Layer 6 of a small transformer language model trained on English Wikipedia (16 layers, counted from 0, width 64).
A neuron adds its activation times its output weights to the MLP's output. To switch it off is to set its activation to zero at one token and run the rest of the model.

Output weights of the MLP neurons that the questions are about. A number n stands for (n - 500) times 0.0015.
n2: 502 626 483 737 423 276 514 401 584 443 391 278 467 345 403 524 569 538 636 430 762 367 350 303 605 370 480 269 345 408 747 478 356 549 568 463 603 623 347 611 433 737 590 613 688 490 540 462 810 666 515 756 520 571 313 753 560 418 593 407 554 536 367 317
n11: 732 465 281 772 742 638 305 850 255 557 666 438 577 603 410 241 530 673 460 734 444 457 504 459 590 460 806 615 408 427 605 423 360 386 762 331 711 543 674 289 482 478 373 459 348 434 340 523 558 498 528 848 735 297 320 257 656 478 525 431 548 626 357 428
n17: 384 157 662 513 337 428 355 430 600 363 443 243 339 623 470 687 166 665 608 366 857 494 635 603 624 697 326 769 820 628 532 825 521 672 498 456 396 652 390 408 469 397 596 458 522 289 380 409 749 543 312 515 620 489 517 798 621 578 440 384 432 487 222 623
n18: 403 646 485 522 328 593 486 661 413 556 384 495 143 672 445 554 570 540 461 494 674 478 448 356 439 703 487 534 461 464 903 382 683 488 223 350 529 370 694 552 519 583 780 508 362 494 546 345 468 455 545 381 556 595 447 497 750 408 638 571 345 631 313 686
n36: 202 606 452 407 440 540 89 796 521 834 478 283 523 501 545 357 551 453 442 571 468 632 614 496 588 319 487 423 555 585 559 581 505 572 652 707 680 778 484 326 493 727 553 669 410 337 437 816 461 467 227 340 492 814 730 362 632 371 587 212 690 787 322 281
n51: 556 629 380 595 557 464 399 392 335 660 399 336 334 393 674 443 484 508 536 304 467 632 345 638 222 774 364 165 282 327 581 812 323 335 273 587 635 644 187 432 324 856 467 530 461 436 685 374 434 317 348 427 292 645 441 883 291 361 444 225 341 654 490 695
n74: 572 330 494 629 367 660 478 396 820 391 284 403 355 348 536 217 359 468 536 526 400 420 814 236 582 534 440 603 723 145 407 339 822 622 296 859 459 307 750 343 589 434 360 399 428 320 523 379 472 651 502 308 667 497 436 781 457 326 691 406 418 402 347 632
n89: 480 390 602 630 650 306 613 506 383 447 304 417 546 468 334 212 398 408 547 619 842 731 572 540 474 579 664 724 595 491 542 584 603 481 394 104 711 613 326 442 478 532 402 522 603 368 376 411 509 574 168 380 641 199 329 503 841 266 649 405 790 322 494 729
n102: 486 577 353 733 881 548 304 543 544 527 253 530 485 889 288 398 690 556 551 379 604 639 564 427 491 600 506 732 523 527 487 610 645 317 379 208 436 533 455 624 296 681 293 541 818 509 594 388 403 669 489 396 400 445 494 285 623 748 443 66 574 415 573 342
n106: 612 455 393 703 508 354 580 740 433 552 454 290 406 823 438 566 656 416 369 504 452 554 213 486 407 142 621 269 667 299 512 496 706 346 580 458 677 725 509 100 566 519 579 559 734 247 510 499 456 221 489 568 491 257 726 586 556 641 632 292 463 411 541 468
n110: 208 350 738 640 149 612 623 516 711 317 333 299 619 301 599 602 150 683 718 368 632 545 347 556 244 200 617 696 707 724 449 905 429 644 635 507 416 475 596 605 448 602 445 333 443 569 358 386 601 403 372 588 740 581 490 274 381 983 426 594 594 664 306 742
n129: 662 635 584 453 381 489 643 412 550 358 666 565 512 910 529 786 558 380 522 463 436 641 648 583 647 670 421 549 454 537 877 223 489 485 854 501 467 594 528 859 522 305 558 521 656 692 762 330 522 641 520 914 581 247 780 372 348 411 528 476 557 520 347 295
n135: 604 591 319 476 595 573 603 527 732 539 608 465 490 486 577 682 270 313 567 910 462 655 349 687 535 651 648 609 471 689 822 640 576 653 467 538 557 524 541 680 248 101 556 267 287 696 477 489 258 418 587 608 544 498 371 573 437 535 305 555 564 491 402 493
n137: 229 621 590 951 392 811 698 515 510 169 529 495 708 515 749 376 225 550 442 379 156 603 501 487 429 704 452 820 635 625 416 238 457 615 784 162 653 493 648 483 409 292 403 402 415 475 504 651 450 612 588 492 179 630 443 365 203 532 435 496 497 159 439 619
n164: 288 539 624 644 479 465 508 339 884 267 320 806 469 558 540 183 460 877 506 520 564 548 395 469 213 377 574 537 386 462 517 381 431 509 402 575 513 867 542 648 471 756 423 405 613 371 511 389 188 425 428 284 507 633 492 380 361 290 491 463 678 293 419 475
n169: 597 512 713 251 556 385 523 376 593 494 520 553 270 400 520 455 508 428 380 527 600 655 428 552 707 75 498 69 430 825 444 596 565 646 346 364 596 375 508 844 408 678 609 548 591 429 663 562 760 562 288 647 663 473 649 478 587 484 481 553 296 242 331 357

Each question names a token from some text and the token that comes next. It shows the activations a of the neurons there, in the order above. A number n stands for (n - 500) times 0.0029.

Then comes g, the gradient of the next token's log-probability with respect to the MLP's output, scaled to length 1. A neuron's effect is roughly proportional to its activation times (output weights . g). A number n stands for (n - 500) times 0.00099.

" c", then "c"
a: 458 493 492 445 569 489 526 507 529 421 446 585 493 501 365 535
g: 688 475 395 581 342 339 379 551 568 596 337 352 547 262 628 566 593 331 486 524 691 327 384 359 459 571 545 464 600 430 566 505 460 418 471 508 400 506 543 628 541 466 143 636 677 513 500 559 890 397 370 524 382 406 686 551 282 524 541 473 408 732 624 489
Which two neurons, each switched off alone, lower its probability most, in order? n164, n18

"il", then "a"
a: 498 493 400 515 482 513 508 471 406 529 431 485 521 435 459 502
g: 332 464 280 477 449 428 451 676 649 726 506 767 494 658 154 560 461 575 487 346 506 363 666 510 509 374 358 721 598 369 527 347 597 233 307 467 561 623 580 602 513 503 433 475 624 599 445 480 442 442 422 501 181 625 492 627 514 465 700 407 530 518 459 419
Switching off which neuron hurts the next token most? n110

" Le", then "ague"
a: 551 490 484 556 646 453 423 496 449 512 518 496 391 495 496 497
g: 557 399 533 526 464 781 374 501 423 467 591 483 592 693 352 379 482 590 431 671 641 395 627 542 360 461 405 437 481 520 581 718 526 364 735 452 739 619 561 520 405 727 584 160 566 316 660 477 446 411 497 557 688 577 448 418 577 657 412 653 541 689 435 249
Which two neurons, each switched off alone, lower its probability most, in order? n36, n74

"ity", then ","
a: 514 582 595 550 468 595 537 437 421 466 482 544 572 725 501 518
g: 452 500 455 402 451 598 296 523 444 698 491 398 455 467 380 779 514 525 533 561 493 555 387 447 541 502 524 626 397 716 530 589 407 625 691 414 677 303 342 289 460 749 494 515 372 354 552 613 698 376 479 301 388 422 725 426 732 328 690 260 477 605 447 401
Which neuron, switched off, raises the next token's probability most? n137

",", then " Feb"
a: 507 490 494 461 498 370 476 517 469 504 501 496 442 508 517 555
g: 571 509 484 601 458 728 627 599 442 194 587 779 335 547 377 613 349 553 578 642 446 644 539 509 495 419 668 675 277 422 724 544 570 520 575 490 446 815 467 528 421 572 592 570 420 548 469 366 609 566 618 475 620 427 622 387 411 428 823 375 541 266 485 488
Switching off which neuron hurts the next token most? n51

" 3", then " |"
a: 495 511 500 545 490 508 415 498 500 506 323 509 463 502 395 558
g: 552 730 323 451 311 598 582 321 469 441 621 751 665 392 572 454 408 425 443 633 506 438 359 425 260 559 365 329 562 406 795 562 553 621 597 545 526 470 428 577 379 725 301 454 474 238 590 484 532 567 454 406 349 231 602 253 486 472 480 442 500 427 393 395
Which neuron, switched off, raises the next token's probability most? n164

"ip", then "p"
a: 490 458 437 466 473 505 495 500 452 417 466 471 501 484 511 455
g: 431 269 520 383 607 569 478 519 673 397 298 468 445 303 553 452 600 435 464 575 578 541 554 633 488 483 399 391 487 529 184 508 366 297 433 361 280 479 462 746 474 511 335 551 563 731 473 358 788 353 414 488 656 581 579 425 530 488 498 776 602 685 546 283
Which neuron, switched off, raises the next token's probability most? n169

" St", then "ad"
a: 507 531 486 469 490 470 456 516 476 522 441 602 536 534 482 508
g: 472 219 540 807 580 588 602 608 375 448 358 572 265 723 274 297 467 393 329 692 655 548 452 433 588 675 434 455 501 398 626 554 468 276 593 676 774 470 693 407 497 360 576 594 476 452 560 618 478 661 387 479 598 584 482 513 524 597 500 436 382 590 592 383
Switching off which neuron hurts the next token most? n110

"7", then "0"
a: 495 505 528 497 491 430 500 492 499 504 451 495 485 743 515 488
g: 513 564 507 405 678 443 721 447 667 481 279 307 485 484 656 591 616 582 658 563 427 681 555 632 615 497 732 581 248 651 548 438 556 495 403 636 469 370 417 431 467 640 439 546 368 602 815 257 366 434 437 340 448 366 448 652 513 265 403 573 697 489 636 469
Which neuron, switched off, raises the next token's probability most? n137

" F", then "C"
a: 505 537 577 607 530 432 483 454 515 562 505 505 471 519 457 520
g: 524 393 357 653 458 683 291 505 549 239 297 325 709 358 761 542 582 650 724 432 510 400 479 671 277 437 439 327 593 385 478 533 533 458 412 545 534 555 688 505 479 422 557 222 569 502 476 496 454 485 452 562 549 488 593 671 483 524 434 813 732 509 656 521
Which neuron, switched off, raises the next token's probability most? n18

",", then " M"
a: 503 217 467 458 565 465 436 378 469 480 539 498 450 502 445 500
g: 461 470 495 423 521 714 502 587 698 616 505 539 587 373 679 358 718 643 571 526 594 415 438 509 592 857 365 542 613 388 466 519 382 748 426 679 533 440 420 432 483 237 646 614 500 458 430 252 578 318 661 485 255 608 288 613 506 532 513 309 380 555 539 516
Switching off which neuron hurts the next token most? n11

" k", then "m"
a: 506 486 503 420 531 512 502 504 451 669 468 516 550 516 390 468
g: 450 746 640 438 350 243 273 399 626 613 257 470 655 504 553 408 661 275 368 336 376 388 484 377 547 553 439 514 554 278 539 407 569 420 704 402 620 779 472 401 518 559 275 566 530 504 382 618 447 483 457 459 241 464 604 535 499 603 573 528 322 448 400 653
Which neuron, switched off, raises the next token's probability most? n135

"g", then "ra"
a: 509 493 503 386 436 555 501 513 499 493 429 585 516 520 513 507
g: 663 546 494 587 417 424 237 92 593 589 689 244 699 611 256 435 389 377 480 529 712 320 316 470 513 470 581 515 437 365 508 616 564 406 561 494 475 780 494 261 581 516 465 390 414 393 586 463 537 426 504 453 380 589 589 472 507 460 520 397 385 290 521 581
Which neuron, switched off, raises the next token's probability most? n129

"uc", then "ib"
a: 505 512 448 566 522 554 472 501 458 437 492 511 533 539 422 559
g: 552 536 617 606 647 463 783 499 387 461 618 387 271 596 399 596 368 534 401 692 311 543 478 401 465 179 664 652 353 467 752 492 503 561 453 747 550 767 427 517 479 475 454 651 383 501 414 553 463 564 269 488 577 487 467 421 457 440 446 825 652 447 566 477
Which neuron, switched off, raises the next token's probability most? n164

"u", then "el"
a: 510 494 502 486 488 522 415 502 486 565 457 465 552 502 460 525
g: 393 139 328 503 460 526 461 489 470 801 441 685 583 475 406 462 310 587 719 572 657 398 360 458 452 584 621 544 736 386 445 457 482 359 434 398 446 324 643 734 662 500 310 456 729 741 462 391 405 441 542 400 588 371 485 618 527 536 661 423 492 466 526 380
Which neuron, switched off, raises the next token's probability most? n74

"te", then "g"
a: 441 388 551 425 502 548 567 534 423 506 471 519 500 582 439 516
g: 452 496 724 537 352 514 264 700 622 474 399 494 438 661 531 375 468 631 315 438 433 685 514 404 632 366 522 608 577 251 385 633 518 630 384 624 468 494 419 200 642 471 680 535 340 501 349 577 469 450 527 743 587 599 189 430 676 366 468 440 503 328 521 586
Which neuron, switched off, raises the next token's probability most? n11

"1", then " in"
a: 488 571 439 417 459 548 488 417 479 498 504 416 504 578 522 463
g: 607 602 401 529 314 489 307 361 461 588 585 726 357 431 491 448 576 556 381 529 488 333 466 587 558 445 295 626 796 341 522 698 483 295 641 305 467 283 531 446 732 497 495 601 582 552 471 541 186 452 479 440 391 480 276 570 571 614 569 374 563 397 374 731
Switching off which neuron hurts the next token most? n129

"|", then " 2"
a: 455 484 500 570 462 498 530 499 510 515 43 521 509 527 486 559
g: 580 573 416 574 596 519 629 342 405 428 760 311 513 763 558 522 421 588 632 402 367 456 632 483 334 322 730 668 273 571 504 477 461 567 334 449 354 391 504 456 468 601 781 571 415 279 565 572 592 278 473 629 568 558 278 300 532 453 472 341 475 455 689 577
Which neuron, switched off, raises the next token's probability most? n110

" |", then " Com"
a: 467 502 551 451 497 501 448 327 502 495 405 505 549 505 500 507
g: 577 503 532 547 762 786 800 442 245 535 419 506 577 350 632 437 344 388 576 556 478 386 539 439 634 487 308 410 515 433 332 272 447 346 673 348 458 556 716 680 457 562 364 687 602 520 299 480 557 519 443 385 469 354 639 528 365 357 476 429 345 400 388 431
Switching off which neuron hurts the next token most? n110

"ib", then "le"
a: 506 640 490 429 483 597 580 513 410 430 434 506 499 492 447 496
g: 433 601 752 534 418 477 594 665 406 426 539 327 610 625 433 462 517 591 495 362 434 685 728 449 531 221 416 637 491 537 327 418 286 569 551 262 418 482 465 657 322 289 723 575 491 468 744 333 468 577 448 473 630 431 526 209 613 454 338 430 539 521 434 648
Switching off which neuron hurts the next token most? n11

"ar", then "ow"
a: 491 518 526 547 451 494 496 494 471 475 491 472 499 509 446 504
g: 562 561 656 726 444 240 556 494 465 370 585 384 496 601 494 538 645 591 554 232 614 569 502 627 497 276 349 688 451 667 371 534 618 540 581 543 373 390 553 399 567 532 538 487 242 242 638 621 377 304 514 413 435 542 387 584 682 271 286 499 537 312 607 607
Which neuron, switched off, raises the next token's probability most? n164

" T", then "own"
a: 473 494 479 464 473 490 424 496 498 597 504 533 617 498 508 484
g: 468 438 559 542 635 659 668 442 253 535 356 673 515 496 623 525 289 474 408 715 498 384 417 329 292 704 485 171 563 456 338 599 545 458 569 497 588 492 723 499 669 339 446 501 588 645 561 188 577 448 500 500 443 234 584 516 524 320 564 395 386 549 439 404
Switching off which neuron hurts the next token most? n106

" |", then " "
a: 482 500 517 458 517 497 479 513 551 495 412 497 495 463 368 570
g: 755 598 528 551 656 737 654 389 342 495 485 627 509 557 308 320 430 449 357 348 394 395 325 486 639 194 765 383 543 564 481 542 487 425 277 471 580 598 622 448 474 481 446 619 269 548 485 603 476 678 473 415 559 755 599 664 601 499 565 536 331 452 309 486
Switching off which neuron hurts the next token most? n169

"8", then "1"
a: 500 193 457 482 403 499 484 483 494 482 497 541 516 794 423 525
g: 393 666 369 418 681 340 546 358 302 257 547 437 554 711 382 485 397 318 360 656 427 575 395 546 428 452 531 550 60 441 300 512 596 572 604 594 688 488 654 443 284 631 498 231 386 482 560 496 543 604 444 586 393 507 581 439 402 482 385 485 445 536 555 659
Switching off which neuron hurts the next token most? n137

" An", then "n"
a: 530 435 482 720 517 497 466 435 527 453 460 618 490 502 419 500
g: 535 529 336 399 446 407 589 470 762 312 399 384 502 533 311 335 479 440 161 549 410 577 316 711 500 395 536 559 502 497 369 496 492 636 304 689 460 674 284 415 488 522 827 295 505 389 550 539 517 548 620 497 680 544 606 355 532 555 400 452 577 488 745 605
Which neuron, switched off, raises the next token's probability most? n18

" the", then " f"
a: 503 407 412 663 492 501 505 481 534 580 502 545 521 514 451 504
g: 556 509 474 508 446 313 440 608 492 351 675 374 519 841 368 433 626 404 414 264 421 648 595 567 366 585 496 691 400 430 513 524 537 541 471 608 409 414 242 579 498 746 714 454 409 352 676 706 473 594 618 528 614 390 343 332 729 568 421 488 600 477 560 727
Switching off which neuron hurts the next token most? n18

"00", then " k"
a: 464 485 500 492 465 520 495 488 438 414 458 521 472 534 277 520
g: 290 596 662 409 440 354 443 580 517 398 389 647 525 674 615 364 384 581 564 198 564 553 535 367 388 749 459 444 605 246 459 313 364 421 603 370 430 705 637 674 454 580 598 564 711 499 293 424 321 695 500 416 586 461 492 571 515 315 553 702 362 572 467 511
Which neuron, switched off, raises the next token's probability most? n164

" Cl", then "ub"
a: 498 505 628 674 509 490 536 580 508 618 522 494 489 502 405 501
g: 525 385 358 510 518 559 605 730 373 625 374 739 672 442 679 237 505 566 489 485 403 532 381 416 357 635 287 473 600 418 434 483 623 208 506 280 670 639 766 402 512 502 546 505 656 641 266 425 603 592 407 605 452 539 477 404 366 723 618 444 454 572 411 519
Switching off which neuron hurts the next token most? n106

"c", then "oot"
a: 507 557 419 524 554 498 444 520 515 418 365 527 551 558 476 438
g: 435 442 372 479 485 443 669 308 670 490 545 425 478 702 513 568 481 515 436 793 223 245 473 436 436 590 552 406 465 520 563 374 502 226 461 430 402 482 269 494 438 484 726 242 541 207 539 511 405 591 554 533 724 635 690 581 581 662 464 563 415 614 452 385
Which neuron, switched off, raises the next token's probability most? n106

" L", then "ond"
a: 562 557 396 568 533 498 435 524 500 456 518 573 518 560 508 519
g: 368 408 585 294 506 381 334 454 613 271 613 424 331 404 172 534 285 416 558 504 416 669 630 511 665 469 385 510 442 643 592 461 545 655 460 730 576 618 196 582 355 651 504 296 514 319 445 430 522 595 447 492 560 561 520 492 552 601 301 711 394 391 600 600
Which neuron, switched off, raises the next token's probability most? n17

" |", then " 20"
a: 470 437 444 437 519 503 420 356 512 503 531 486 546 501 507 509
g: 554 457 314 350 322 477 336 448 599 325 659 325 539 555 213 746 565 459 480 407 519 455 498 583 507 612 675 690 444 544 626 513 424 412 658 445 310 571 297 423 663 225 533 422 527 404 469 504 542 263 449 596 592 612 468 490 675 562 711 530 788 440 560 627
Switching off which neuron hurts the next token most? n74

" t", then "or"
a: 462 471 471 435 547 492 450 516 466 687 418 519 568 510 491 509
g: 609 543 528 501 422 594 603 531 757 296 178 327 511 617 519 669 467 453 652 536 449 344 607 716 773 560 366 550 541 443 585 377 577 444 343 796 542 533 512 432 280 468 705 389 425 521 699 569 432 615 457 470 518 401 413 548 527 487 377 317 267 478 429 347
Switching off which neuron hurts the next token most? n135

"C", then "7"
a: 500 512 503 473 456 565 501 481 539 401 483 524 500 494 529 415
g: 303 374 498 472 410 496 545 747 418 720 309 735 530 499 410 395 386 473 693 556 516 569 384 567 432 464 453 412 433 387 458 454 551 561 720 241 484 699 833 618 326 416 275 670 591 602 349 449 414 675 500 400 535 366 565 479 507 331 575 567 444 563 363 332
Which neuron, switched off, raises the next token's probability most? n51

"R", then "T"
a: 512 501 500 627 493 531 513 490 502 502 510 546 511 582 533 491
g: 382 443 515 532 605 446 424 566 385 462 338 523 230 574 524 402 482 253 459 680 579 336 398 367 483 457 574 485 621 573 374 535 505 349 530 350 296 388 786 848 445 559 295 475 625 552 472 369 630 303 333 427 303 339 521 603 628 406 638 600 358 613 495 425
Switching off which neuron hurts the next token most? n18

"ter", then "act"
a: 511 600 487 379 454 589 474 529 455 552 485 497 555 553 474 588
g: 460 525 664 461 603 185 430 593 385 691 436 637 541 454 393 322 251 313 360 626 562 695 447 375 592 476 445 459 522 521 519 464 363 365 476 414 509 666 684 567 458 413 178 419 685 666 640 367 550 588 254 434 531 531 580 538 358 508 703 582 628 631 474 359
Switching off which neuron hurts the next token most? n18

"\n", then "\n"
a: 418 492 478 402 517 529 510 482 369 501 311 529 560 489 485 500
g: 513 403 469 532 668 548 706 624 319 405 545 577 426 621 420 566 437 591 308 331 354 545 565 290 765 407 554 690 173 523 615 263 490 692 516 563 477 219 396 338 445 629 615 481 274 483 422 521 662 563 444 373 575 395 365 347 510 479 415 495 387 402 515 595
Switching off which neuron hurts the next token most? n110

"S", then "M"
a: 495 520 505 386 504 518 475 508 513 449 533 593 471 545 522 453
g: 277 457 546 176 579 696 541 477 758 630 316 651 354 450 632 410 695 625 687 394 474 654 520 421 488 404 468 617 531 246 330 542 402 464 297 649 453 466 632 653 434 309 587 555 534 716 372 363 585 587 505 562 564 435 491 632 503 413 504 491 651 601 444 679
Switching off which neuron hurts the next token most? n106

"ib", then "it"
a: 464 558 501 449 539 509 563 515 458 428 469 495 470 546 405 650
g: 547 572 493 359 484 514 390 255 501 339 412 580 561 444 456 651 634 259 516 602 353 509 657 441 651 190 416 433 460 479 377 214 631 584 481 479 612 662 470 663 602 478 705 397 451 474 551 543 448 697 534 464 646 733 596 412 484 305 708 537 590 640 245 595
Switching off which neuron hurts the next token most? n169

"ra", then "ul"
a: 564 514 464 524 485 497 512 479 521 489 505 568 534 486 547 543
g: 498 433 395 325 401 213 514 612 438 858 557 329 485 497 540 379 538 502 422 298 350 574 360 361 698 337 587 443 676 644 503 448 668 548 501 661 426 595 629 482 336 626 579 443 522 317 511 508 493 578 291 537 552 451 734 715 584 503 355 305 565 646 570 616
Switching off which neuron hurts the next token most? n169

"m", then " t"
a: 498 486 506 518 536 300 599 559 493 507 497 504 513 421 388 516
g: 648 342 524 435 485 585 550 460 501 304 605 766 392 768 521 389 477 357 559 708 379 286 257 685 398 537 429 622 478 636 479 378 474 679 479 720 490 397 275 744 572 257 489 583 555 442 366 641 432 325 509 535 567 457 424 663 578 451 371 386 579 374 490 524
Switching off which neuron hurts the next token most? n51